Layer 8 of a small transformer language model trained on English Wikipedia (12 layers, counted from 0, width 128).
A neuron's activation on a vector x is GELU(weights . x + bias), where the dot is the dot product.

Input weights of the MLP neurons that the questions are about. A number n stands for n times 0.0046.
n27 (bias -0.064): -29 11 -18 -26 29 46 -17 41 23 -17 -37 6 -19 3 25 9 -48 18 16 21 -23 -14 13 26 44 -3 1 3 -32 -3 -11 2 60 -32 -15 -12 18 -38 -4 -3 17 -44 -11 -15 20 -1 -28 12 -18 -7 -6 -1 15 -24 21 8 1 -33 19 -35 7 21 -14 26 3 -42 18 17 -38 -2 12 -9 30 37 20 6 6 11 23 3 23 -16 19 -20 17 9 -27 -11 10 15 13 -8 -19 26 -63 2 37 -18 -18 -22 -13 -22 -37 25 -26 12 43 -20 -3 15 -9 -5 13 -24 -40 -3 9 -4 -8 36 51 -41 45 4 27 12 -5 -2
n69 (bias -0.035): -12 16 13 27 9 36 -1 17 -18 -8 5 -7 16 -34 -24 -39 14 7 -20 -23 -4 16 -1 -39 -9 -23 -38 6 -26 43 -2 26 22 2 35 20 14 -15 41 31 -1 3 6 -1 -40 16 21 -25 5 -14 14 2 -33 -4 -7 10 50 -29 -7 -19 7 26 -32 22 -11 11 15 16 -29 -10 -32 8 -1 12 11 20 5 1 19 15 -57 -28 28 -64 -40 -25 -44 -14 23 -34 17 9 -25 -4 -28 -28 -45 4 6 0 -24 1 4 37 -36 11 4 38 -17 34 31 -11 27 12 8 -1 -17 31 -33 -7 0 7 20 29 -28 26 62 -8
n93 (bias -0.107): -14 -1 18 -21 -6 -26 -20 34 -1 11 -2 7 -24 26 6 13 8 13 15 13 -28 2 -5 6 2 -11 -3 -14 -21 -11 -6 4 18 -46 7 -6 17 -4 20 57 -45 -30 -28 13 9 13 34 -22 38 16 5 -45 53 -35 4 -16 -3 -23 12 9 21 -30 -18 -21 52 1 18 50 -13 37 -21 6 23 5 -11 17 -10 35 12 1 -19 9 -14 -62 3 4 1 -60 -15 21 -49 -11 -28 34 1 16 -17 -23 20 14 8 22 -34 -13 27 -7 23 14 -31 -9 7 -6 8 -22 -1 -5 -37 -4 -23 8 -28 6 -3 15 37 56 16 29
n118 (bias -0.123): -20 25 -6 -16 -4 -10 23 -13 18 -4 10 -67 -1 1 -1 42 13 40 -14 1 14 -48 21 -18 -20 -7 23 -9 31 44 -5 5 -10 -15 51 0 11 7 30 -4 11 -27 -34 28 4 1 -22 -15 -3 -37 -13 -30 41 1 4 17 9 -18 6 -20 12 9 23 -39 -38 6 15 -17 10 -13 36 -1 -36 -9 -2 -27 14 -15 1 21 9 -41 -33 12 -5 -32 14 -48 20 47 26 29 1 -15 23 26 11 -34 -28 27 17 -44 -2 -17 4 6 -30 -21 11 51 40 -32 -7 -9 -4 -18 70 -16 -6 -4 -4 -27 -49 24 28 -3 13 -19
n133 (bias -0.094): 5 -55 10 -29 17 20 2 8 -21 7 26 -17 -37 -8 8 -9 -20 -1 58 -1 2 58 7 4 -19 -5 4 17 14 8 -14 50 54 -17 -27 -20 37 -19 7 3 3 -16 25 -43 -32 48 -6 34 51 -6 11 -20 76 16 45 -23 -59 -35 44 18 -22 -28 -57 37 -3 4 24 -43 8 -11 39 -32 -11 27 -16 -17 17 -3 13 32 -8 12 -29 -6 40 -15 -33 -29 32 -36 -3 15 -9 -21 34 -38 -18 15 35 -8 -7 10 -17 -8 -58 -19 -12 76 0 -2 -10 19 -38 -21 -22 -8 -3 5 -76 -20 3 50 -4 -4 6 5 14 -7
n146 (bias -0.083): 5 36 0 49 -32 55 -24 0 -1 -3 3 -7 7 -11 -16 15 20 -7 -21 33 -6 -42 16 -36 -36 -17 -11 -11 -29 -27 -1 -35 47 -1 4 -15 -10 -4 -12 2 -22 13 16 15 2 24 5 3 -17 -16 -11 15 17 15 -11 5 7 38 -15 -10 -24 1 -30 -12 -8 -1 18 -19 13 7 15 -1 -11 -10 -27 -6 19 9 23 3 -2 23 16 50 -3 -2 -9 22 63 -8 -17 7 -7 27 22 -1 43 -2 2 -10 -17 -14 -21 5 2 -4 -11 -27 -1 -4 20 8 -5 -30 -7 -14 -44 19 13 18 39 0 3 35 -11 -15 -4 -16
n195 (bias -0.151): -7 -3 28 11 -33 -29 7 -3 8 42 31 5 -20 -4 1 -4 -28 -8 43 14 -13 -38 19 -7 60 18 -19 -23 -17 -8 37 4 -18 6 6 -7 12 -11 48 13 -7 -37 -14 14 9 -26 38 -31 7 -28 10 -5 47 -3 -3 -15 -25 -5 16 28 -28 -8 -1 64 20 -36 -37 -28 -38 9 -11 16 7 -10 26 50 5 -42 19 9 -46 -18 -46 25 -23 -51 14 -24 16 -21 21 -19 37 12 36 -24 8 -5 -27 48 23 -20 8 9 -16 36 18 12 29 18 -4 -3 -19 -2 3 -19 -19 -18 23 -17 -15 17 -22 16 0 -9 -12 6
n249 (bias -0.105): -3 -7 -15 -15 -3 -44 1 -12 -20 -2 2 -43 -12 3 -19 -33 7 7 -8 -13 30 -5 26 -14 20 13 24 24 -60 10 17 -28 -5 -25 -14 -2 11 -47 21 -6 36 -15 27 -26 55 -35 21 10 -1 -13 29 2 22 -73 49 -17 14 8 -1 9 53 -1 -16 8 -8 -26 37 6 36 10 -12 -9 22 13 33 -40 12 -24 33 -3 -52 -2 47 29 -34 -18 23 16 -1 28 -15 -34 -36 -39 35 -33 20 17 -63 7 -15 -4 13 30 27 30 -3 47 6 9 -17 -37 -41 33 27 53 -14 28 37 -7 10 -30 -33 -59 -37 51 4 19
n251 (bias -0.118): 22 -7 -29 -10 32 -10 -39 16 4 -6 17 16 -15 33 46 -5 -13 5 4 -11 -16 2 14 -26 1 -3 -41 40 26 57 -17 29 5 5 7 24 16 31 23 -36 -31 40 -7 -50 -35 17 -12 22 -21 19 28 -37 -13 -52 14 39 22 7 42 43 32 12 -16 -10 1 -26 18 9 -17 2 -18 32 -17 -4 -22 -5 0 -9 67 -18 -1 20 20 34 4 -24 -22 -8 -11 21 7 28 12 -45 13 -48 -35 16 -21 -2 -18 -4 12 17 -15 -34 -14 -28 -14 -15 -29 -1 -56 22 -27 22 -26 7 -32 -29 -3 22 -7 11 28 10 54 2
n289 (bias -0.180): 14 -45 -10 1 13 7 32 2 19 41 -4 -43 10 -53 -5 9 -12 -5 -21 10 -54 -36 10 -15 4 -7 -1 -12 -25 10 -4 14 -17 -28 -18 31 22 -28 -27 9 -35 28 -6 41 -21 -19 23 7 5 0 39 24 -26 6 -13 36 8 -19 30 -22 -4 7 -23 -7 46 -2 1 37 -22 -9 16 23 -35 -45 23 48 8 -5 -6 28 19 8 11 -4 16 -3 41 -9 -7 -22 -17 -34 68 -40 34 -23 -31 69 6 1 1 -27 11 19 -1 36 2 21 -4 6 -35 9 3 1 -38 19 6 -41 -6 1 14 -13 -18 8 -31 22 23 -11
n382 (bias -0.066): 13 -7 -13 -35 27 -29 -25 3 -40 -15 18 -9 14 16 7 10 -44 -4 34 32 -29 -16 38 -23 39 25 -36 -24 -5 11 14 27 -30 3 -4 -20 -15 38 5 -4 -25 2 36 7 8 -12 0 7 50 -37 -11 8 -11 -21 -26 -36 -41 40 10 39 -26 7 -2 -3 -32 16 22 13 -16 -24 11 27 41 9 9 14 22 18 40 -14 -23 6 -21 -46 19 24 -16 -32 34 28 54 -37 -3 13 -26 29 14 -31 5 -6 29 7 1 -31 -10 46 26 -23 -5 18 2 2 -55 16 -16 40 -1 -9 4 -49 -30 -43 18 4 31 34 4 -40
n437 (bias -0.119): -4 13 -8 -8 12 5 -5 41 3 21 -33 44 -19 -9 -2 -2 -42 -38 -17 -50 17 4 -10 19 17 -16 3 -4 13 6 -7 0 -21 10 24 29 3 1 17 -7 14 39 -18 32 3 5 -3 34 25 17 -5 -30 24 -25 -2 36 -7 -44 7 1 -8 -29 9 -17 11 -28 24 4 -4 -5 13 16 -22 -1 27 -6 -13 23 -23 -8 -70 60 15 24 19 11 71 17 -4 -20 -29 -10 16 -4 19 -9 -28 -33 3 29 -16 9 -10 15 -3 -47 15 33 -41 -10 -21 -15 14 4 -20 16 13 -22 1 -23 -24 59 -4 -7 -3 1 -37 -5
n487 (bias -0.008): 45 2 45 6 -9 16 4 10 36 -28 -15 15 -35 52 16 -22 -6 35 18 -11 8 -10 12 33 21 -11 -20 -10 -42 15 -38 50 22 19 51 21 20 10 18 45 6 35 4 -13 -20 12 -14 30 -40 -48 -52 -2 2 14 -7 -21 -36 -48 38 76 -95 -13 17 -20 -10 10 -2 -7 -53 12 30 15 58 29 -3 -3 -20 1 19 -15 -5 -1 -14 0 15 -22 11 3 -15 -16 -25 -6 -21 -11 -20 -11 -15 -11 25 -29 5 -37 0 35 -14 44 -24 9 -55 -16 -7 -15 -64 18 13 -8 -1 -40 15 -23 -7 55 -36 52 4 -8 -11 21

Each question shows a token from some text and the vector x that enters the MLP there. A number n stands for n times 0.044.

"2": 36 -21 7 -8 2 -23 -36 -34 -2 -13 5 11 2 81 5 -46 -21 33 -5 -21 -45 4 3 -37 -1 -10 23 7 36 9 26 0 -12 1 -12 29 11 15 -20 15 15 -26 -2 9 -24 -24 -51 -12 -12 34 7 28 6 16 -23 -11 -14 -23 -10 -11 -11 -68 12 -6 20 40 -19 -17 -16 -17 2 20 18 3 -6 -3 -2 -9 33 34 29 -17 -10 -34 -15 37 0 19 3 5 -18 5 9 -13 9 29 5 -13 12 -41 34 12 23 9 5 -31 -9 15 -6 -16 -18 -3 27 -43 13 -18 3 73 35 -21 42 7 1 -70 -19 33 15 6
The neuron with the highest activation: n93

"hed": 6 17 -5 14 -38 -32 -8 -40 15 -27 22 -28 30 47 20 17 -2 43 -55 12 -19 13 16 13 22 6 18 -63 62 -49 7 3 -31 33 -14 5 -4 -1 -22 1 -4 3 -4 -5 -1 -14 -36 -46 49 7 -13 19 -15 -21 -16 21 21 -7 -1 32 10 -14 8 -19 27 28 -27 -3 7 -20 12 50 -10 -6 -8 -2 34 -39 -20 17 22 -3 13 8 36 16 12 -12 -48 -4 -9 45 -14 -41 -8 41 10 -18 1 -37 -15 13 -18 -16 -16 -34 12 21 -8 4 15 37 17 -35 1 -43 19 17 20 -33 27 7 -1 -12 24 -25 17 -20
The neuron with the highest activation: n118

"ive": 10 48 -5 -3 -27 21 -44 -5 -8 11 34 37 27 55 3 -18 -10 8 13 28 -13 14 -9 -32 -16 -2 40 -22 29 -25 9 -2 6 6 -3 -1 57 6 29 -44 13 -8 -21 -16 -16 -28 -54 -12 6 24 33 0 -52 -21 -20 -21 -3 9 -8 7 -9 -30 -4 -46 -18 16 -36 -29 15 -5 29 42 6 37 -8 -26 23 -13 17 33 27 -3 -24 -10 30 0 1 25 -17 25 -28 35 -38 -47 22 3 0 13 -27 -15 27 -9 -1 5 7 -62 -36 -38 13 12 -3 -12 20 -11 -21 -17 18 28 -7 8 14 -5 -30 14 24 44 0 -7
The three highest activations, in order: n251, n118, n146

" bec": -24 5 -7 37 -9 13 -4 -50 2 -5 -2 -6 14 34 16 15 -65 1 -16 4 -21 -18 -16 -9 3 -15 -1 -53 82 -5 -5 -4 -4 -1 -3 24 27 25 38 -33 24 12 13 42 2 9 -31 -22 -12 -9 29 48 -17 12 -7 4 2 18 -8 -3 -39 -50 38 1 25 27 -38 -11 -29 -17 20 13 4 -2 30 -11 1 -25 30 35 36 -36 -6 -17 35 26 26 -13 -6 -7 11 38 -9 -46 -51 -7 -27 34 -27 -40 19 -9 4 19 -18 0 -5 14 11 -4 26 -5 54 -47 1 -9 -40 12 -8 7 46 0 -14 -5 -18 -10 -11 -8
The neuron with the highest activation: n289

"art": 29 25 37 34 -7 -17 -55 -1 -22 -7 1 43 2 39 3 -26 -43 1 3 6 5 -15 8 -14 -29 22 11 -44 43 4 17 27 11 13 -37 30 2 -23 2 0 -6 -6 0 43 -17 -41 -26 28 -32 -19 4 12 -35 -2 -3 4 -4 55 14 9 -11 -73 -8 2 -10 18 -38 -41 41 20 -2 -7 3 48 31 -28 16 -35 -21 7 -6 -41 -2 3 19 17 40 5 -3 -15 14 38 -6 -58 18 -19 18 -18 -26 25 19 40 42 4 -7 -41 0 -18 14 -6 -14 -33 4 -9 -4 4 21 24 14 -4 37 -17 -29 -20 -12 34 -12 -10
The neuron with the highest activation: n249

"s": 8 4 17 49 12 -40 -16 4 -24 22 -11 -7 20 19 -4 9 -46 10 23 -25 -34 8 4 5 -2 -8 43 -30 -20 -17 3 -14 -4 -6 -37 -24 34 -20 18 -38 16 10 7 21 29 -19 -32 7 -12 -24 -19 39 -19 3 8 -7 -1 41 -17 19 -41 -61 21 33 -7 22 -38 -1 -11 -13 18 22 -5 24 -27 -6 -17 -6 -24 -5 29 -15 25 -28 8 34 -11 36 22 -36 -29 6 6 8 -23 -22 -14 14 -21 -25 5 31 -2 27 -5 -52 19 32 26 -5 -10 35 11 -47 -7 -26 6 69 30 2 54 -1 38 -43 -11 10 22 -5
The three highest activations, in order: n27, n146, n133

" She": 26 -17 8 25 -6 -7 -45 -33 -5 3 -29 28 -20 59 4 3 -36 44 -37 19 -9 6 -6 9 -24 -8 22 -30 23 -11 22 1 7 -4 -20 1 14 32 33 0 -2 -29 7 -1 24 -16 -17 -20 -3 -8 -6 23 -33 39 9 51 -24 3 -11 15 -8 -35 37 -3 22 14 -45 -12 -28 8 20 -21 -15 -13 10 22 9 -40 24 13 22 -39 15 -32 26 18 -44 37 -4 -20 -3 10 -9 -29 -49 15 -28 7 -34 -25 25 22 -26 29 -19 -45 -4 16 34 16 26 -30 53 -28 -9 -26 2 23 -7 15 48 38 0 -18 -1 -4 -22 4
The most active neuron and its activation: n27, at about 1.2

" d": 23 9 39 -15 -9 -27 -30 -38 -11 -32 -34 1 8 47 9 -10 -27 7 -12 -18 15 14 2 -51 33 3 31 -48 39 14 12 -13 12 7 -27 -10 6 8 13 -4 38 5 18 0 4 -35 3 24 12 40 -8 -12 -32 16 2 3 22 22 -51 -36 -15 -58 -4 -25 39 41 -36 -33 -34 -13 6 35 -9 -1 -14 24 -18 11 -6 20 11 -3 -9 -14 13 14 18 15 -8 2 -10 -5 -4 -29 -21 4 -15 -9 -26 12 6 79 38 2 -6 -44 -28 23 7 22 -9 -9 16 -38 63 -8 -8 13 -25 -29 38 14 18 7 2 3 28 -7
The neuron with the highest activation: n437

",": -12 -13 2 2 -1 16 -23 -2 10 -4 31 -21 22 9 43 -31 -40 4 -21 3 -38 20 7 -34 -4 -30 49 -29 46 -4 -11 -30 6 -23 37 6 0 36 4 -19 -15 3 -5 28 17 6 -27 -27 11 3 -5 25 -50 11 -6 -8 8 -7 27 -3 -48 -40 33 -7 24 12 -17 -1 17 -14 24 18 0 -3 -43 -2 -7 -11 -4 15 -10 -12 14 -43 28 66 -12 29 -12 -15 0 -5 6 -33 -8 -8 -22 10 -22 -48 14 38 15 31 -15 -26 -26 35 14 29 -31 34 49 -52 18 -15 -7 26 8 9 71 2 -12 -16 -33 13 9 -1
The most active neuron and its activation: n289, at about 1.4

"\n": 28 -13 -1 -15 -4 -16 -23 -24 -6 -26 -2 4 28 42 28 36 -25 30 -12 5 -57 -13 3 -4 -16 -29 21 -36 50 -18 37 17 14 -17 1 -8 48 -1 -14 37 0 -29 -5 13 0 -4 -6 -7 -6 23 18 3 -45 19 -19 -16 4 2 -3 -7 -27 -24 6 -5 12 32 -55 20 -33 -4 31 -13 -12 -18 42 6 3 5 49 2 28 -54 8 -23 23 7 -6 32 6 -14 -7 4 -4 -47 -24 28 -11 14 0 -11 0 27 4 13 -20 -38 -54 32 26 -24 0 24 27 -46 16 -6 -21 6 56 -18 32 37 18 -34 -22 -14 28 5
The most active neuron and its activation: n289, at about 1.1

"b": -4 7 15 3 37 -12 2 -17 3 -8 30 17 -4 64 12 -21 -15 53 -19 -34 -6 72 25 32 13 14 21 -35 13 -18 31 -29 -13 1 -17 -34 32 -1 -2 -36 7 -12 -13 -8 10 27 -39 -8 10 14 1 0 8 -6 40 -11 2 30 3 17 -47 -47 5 -35 -9 -5 -10 -21 -9 -11 11 0 20 36 -31 -9 -10 -66 6 -27 0 -27 7 -16 19 81 -14 7 9 18 -10 22 -36 -11 -14 -21 -26 1 3 -25 5 14 17 21 -10 -46 -9 21 22 7 -26 47 30 -24 6 -41 20 13 35 -8 -11 -14 -21 -14 -1 -24 35 -11
The neuron with the highest activation: n133

":": 21 -15 -22 -3 -3 -21 -7 7 -27 1 -12 -17 16 18 40 -12 -31 40 2 0 -39 13 4 37 10 8 49 -8 40 0 -9 -12 1 4 -5 7 27 29 -36 -9 24 -13 -1 30 19 -8 -36 23 -9 -5 -23 47 -34 -3 2 -6 0 13 -27 7 9 -61 38 12 19 11 -53 -23 -22 -38 40 12 5 4 -21 5 -21 15 16 -8 -11 -3 -5 -10 -3 26 7 46 -3 -52 -24 4 -1 -40 -24 -17 -8 31 1 -34 15 9 26 24 -23 -55 -9 -2 54 27 -28 12 27 -40 27 -10 -17 24 51 -25 31 -7 -10 -6 -21 35 -15 7
The neuron with the highest activation: n289

"st": -4 -19 47 -2 13 -30 -2 17 -30 -9 14 30 -29 41 16 -29 -20 -25 16 -26 4 30 -15 -26 -46 20 16 -17 22 -53 -1 -45 7 7 16 -25 41 35 17 5 15 -19 10 -11 -5 -13 6 -3 12 48 2 2 -13 -2 14 -28 2 -9 -2 -10 7 -41 38 -4 -16 0 -25 14 -35 -19 47 36 4 15 -1 18 -23 -36 9 23 -5 -26 -21 -25 8 35 13 3 0 -17 -40 -3 -49 -19 -5 -5 -68 6 42 -13 15 35 19 27 -1 -58 -7 26 37 22 4 6 6 -11 25 -66 40 -6 -4 -16 25 30 7 7 28 8 -9 36
The neuron with the highest activation: n133

"1": 12 -1 22 -9 -7 -36 -30 -16 -12 -2 -16 13 -2 64 18 -40 0 35 -6 -22 -53 34 23 -18 5 -3 19 -32 24 18 40 -4 -1 36 4 23 26 38 -12 19 14 -40 -4 2 -7 -14 -64 7 -15 31 -17 21 -20 16 -22 -19 -2 -7 -21 7 -3 -35 18 9 35 34 -20 -23 -33 -51 18 14 23 -5 -7 1 4 -17 19 5 25 -38 -11 -33 13 18 33 2 25 -28 -26 16 9 -18 -14 9 -4 -3 2 -35 31 -3 4 -3 4 -32 -10 7 3 1 -11 -8 24 -25 1 -21 8 70 40 -49 42 -1 9 -57 -15 49 -3 -1
Which two neurons fire most, strongest first? n487, n382

"il": 7 11 -11 3 -50 -44 -21 -29 -31 -46 4 35 10 37 24 -14 1 -11 -24 1 17 21 18 -28 40 28 11 0 5 -7 -14 -26 -1 1 -58 1 38 -1 4 -3 -9 -28 -29 -1 18 38 -19 -30 17 18 -24 37 5 8 6 -15 -10 30 -14 4 9 -21 32 25 -54 32 -21 22 -54 -20 18 10 14 6 27 -21 10 -42 6 11 4 -31 -1 -38 40 56 33 3 28 -14 11 11 -36 -60 27 -25 -22 -12 15 -4 23 -3 37 19 -11 -28 0 62 5 16 2 9 2 9 5 2 -5 -17 32 -4 4 -34 9 -43 40 -19 -9 7
The most active neuron and its activation: n382, at about 1.8

"9": -8 -26 20 -17 3 -54 0 5 -23 -31 -2 47 -4 56 -10 -37 -18 2 13 -11 -39 -14 3 -49 0 -1 22 -6 41 -40 23 -19 -5 23 -3 27 24 16 -18 15 34 -2 -15 11 0 -28 -62 -31 5 56 12 26 -1 19 -3 -52 8 1 -1 0 -23 -51 17 1 18 10 -17 21 -2 -5 7 10 23 26 -2 -11 10 -17 22 -6 -1 4 -24 7 0 8 9 10 3 -18 1 -38 12 -10 -6 55 2 -25 -26 -71 71 31 27 -5 15 -8 -12 13 17 6 15 -5 43 -26 -20 21 -1 32 31 -39 40 -28 -5 -51 0 22 -23 6
Which two neurons fire most, strongest first? n382, n249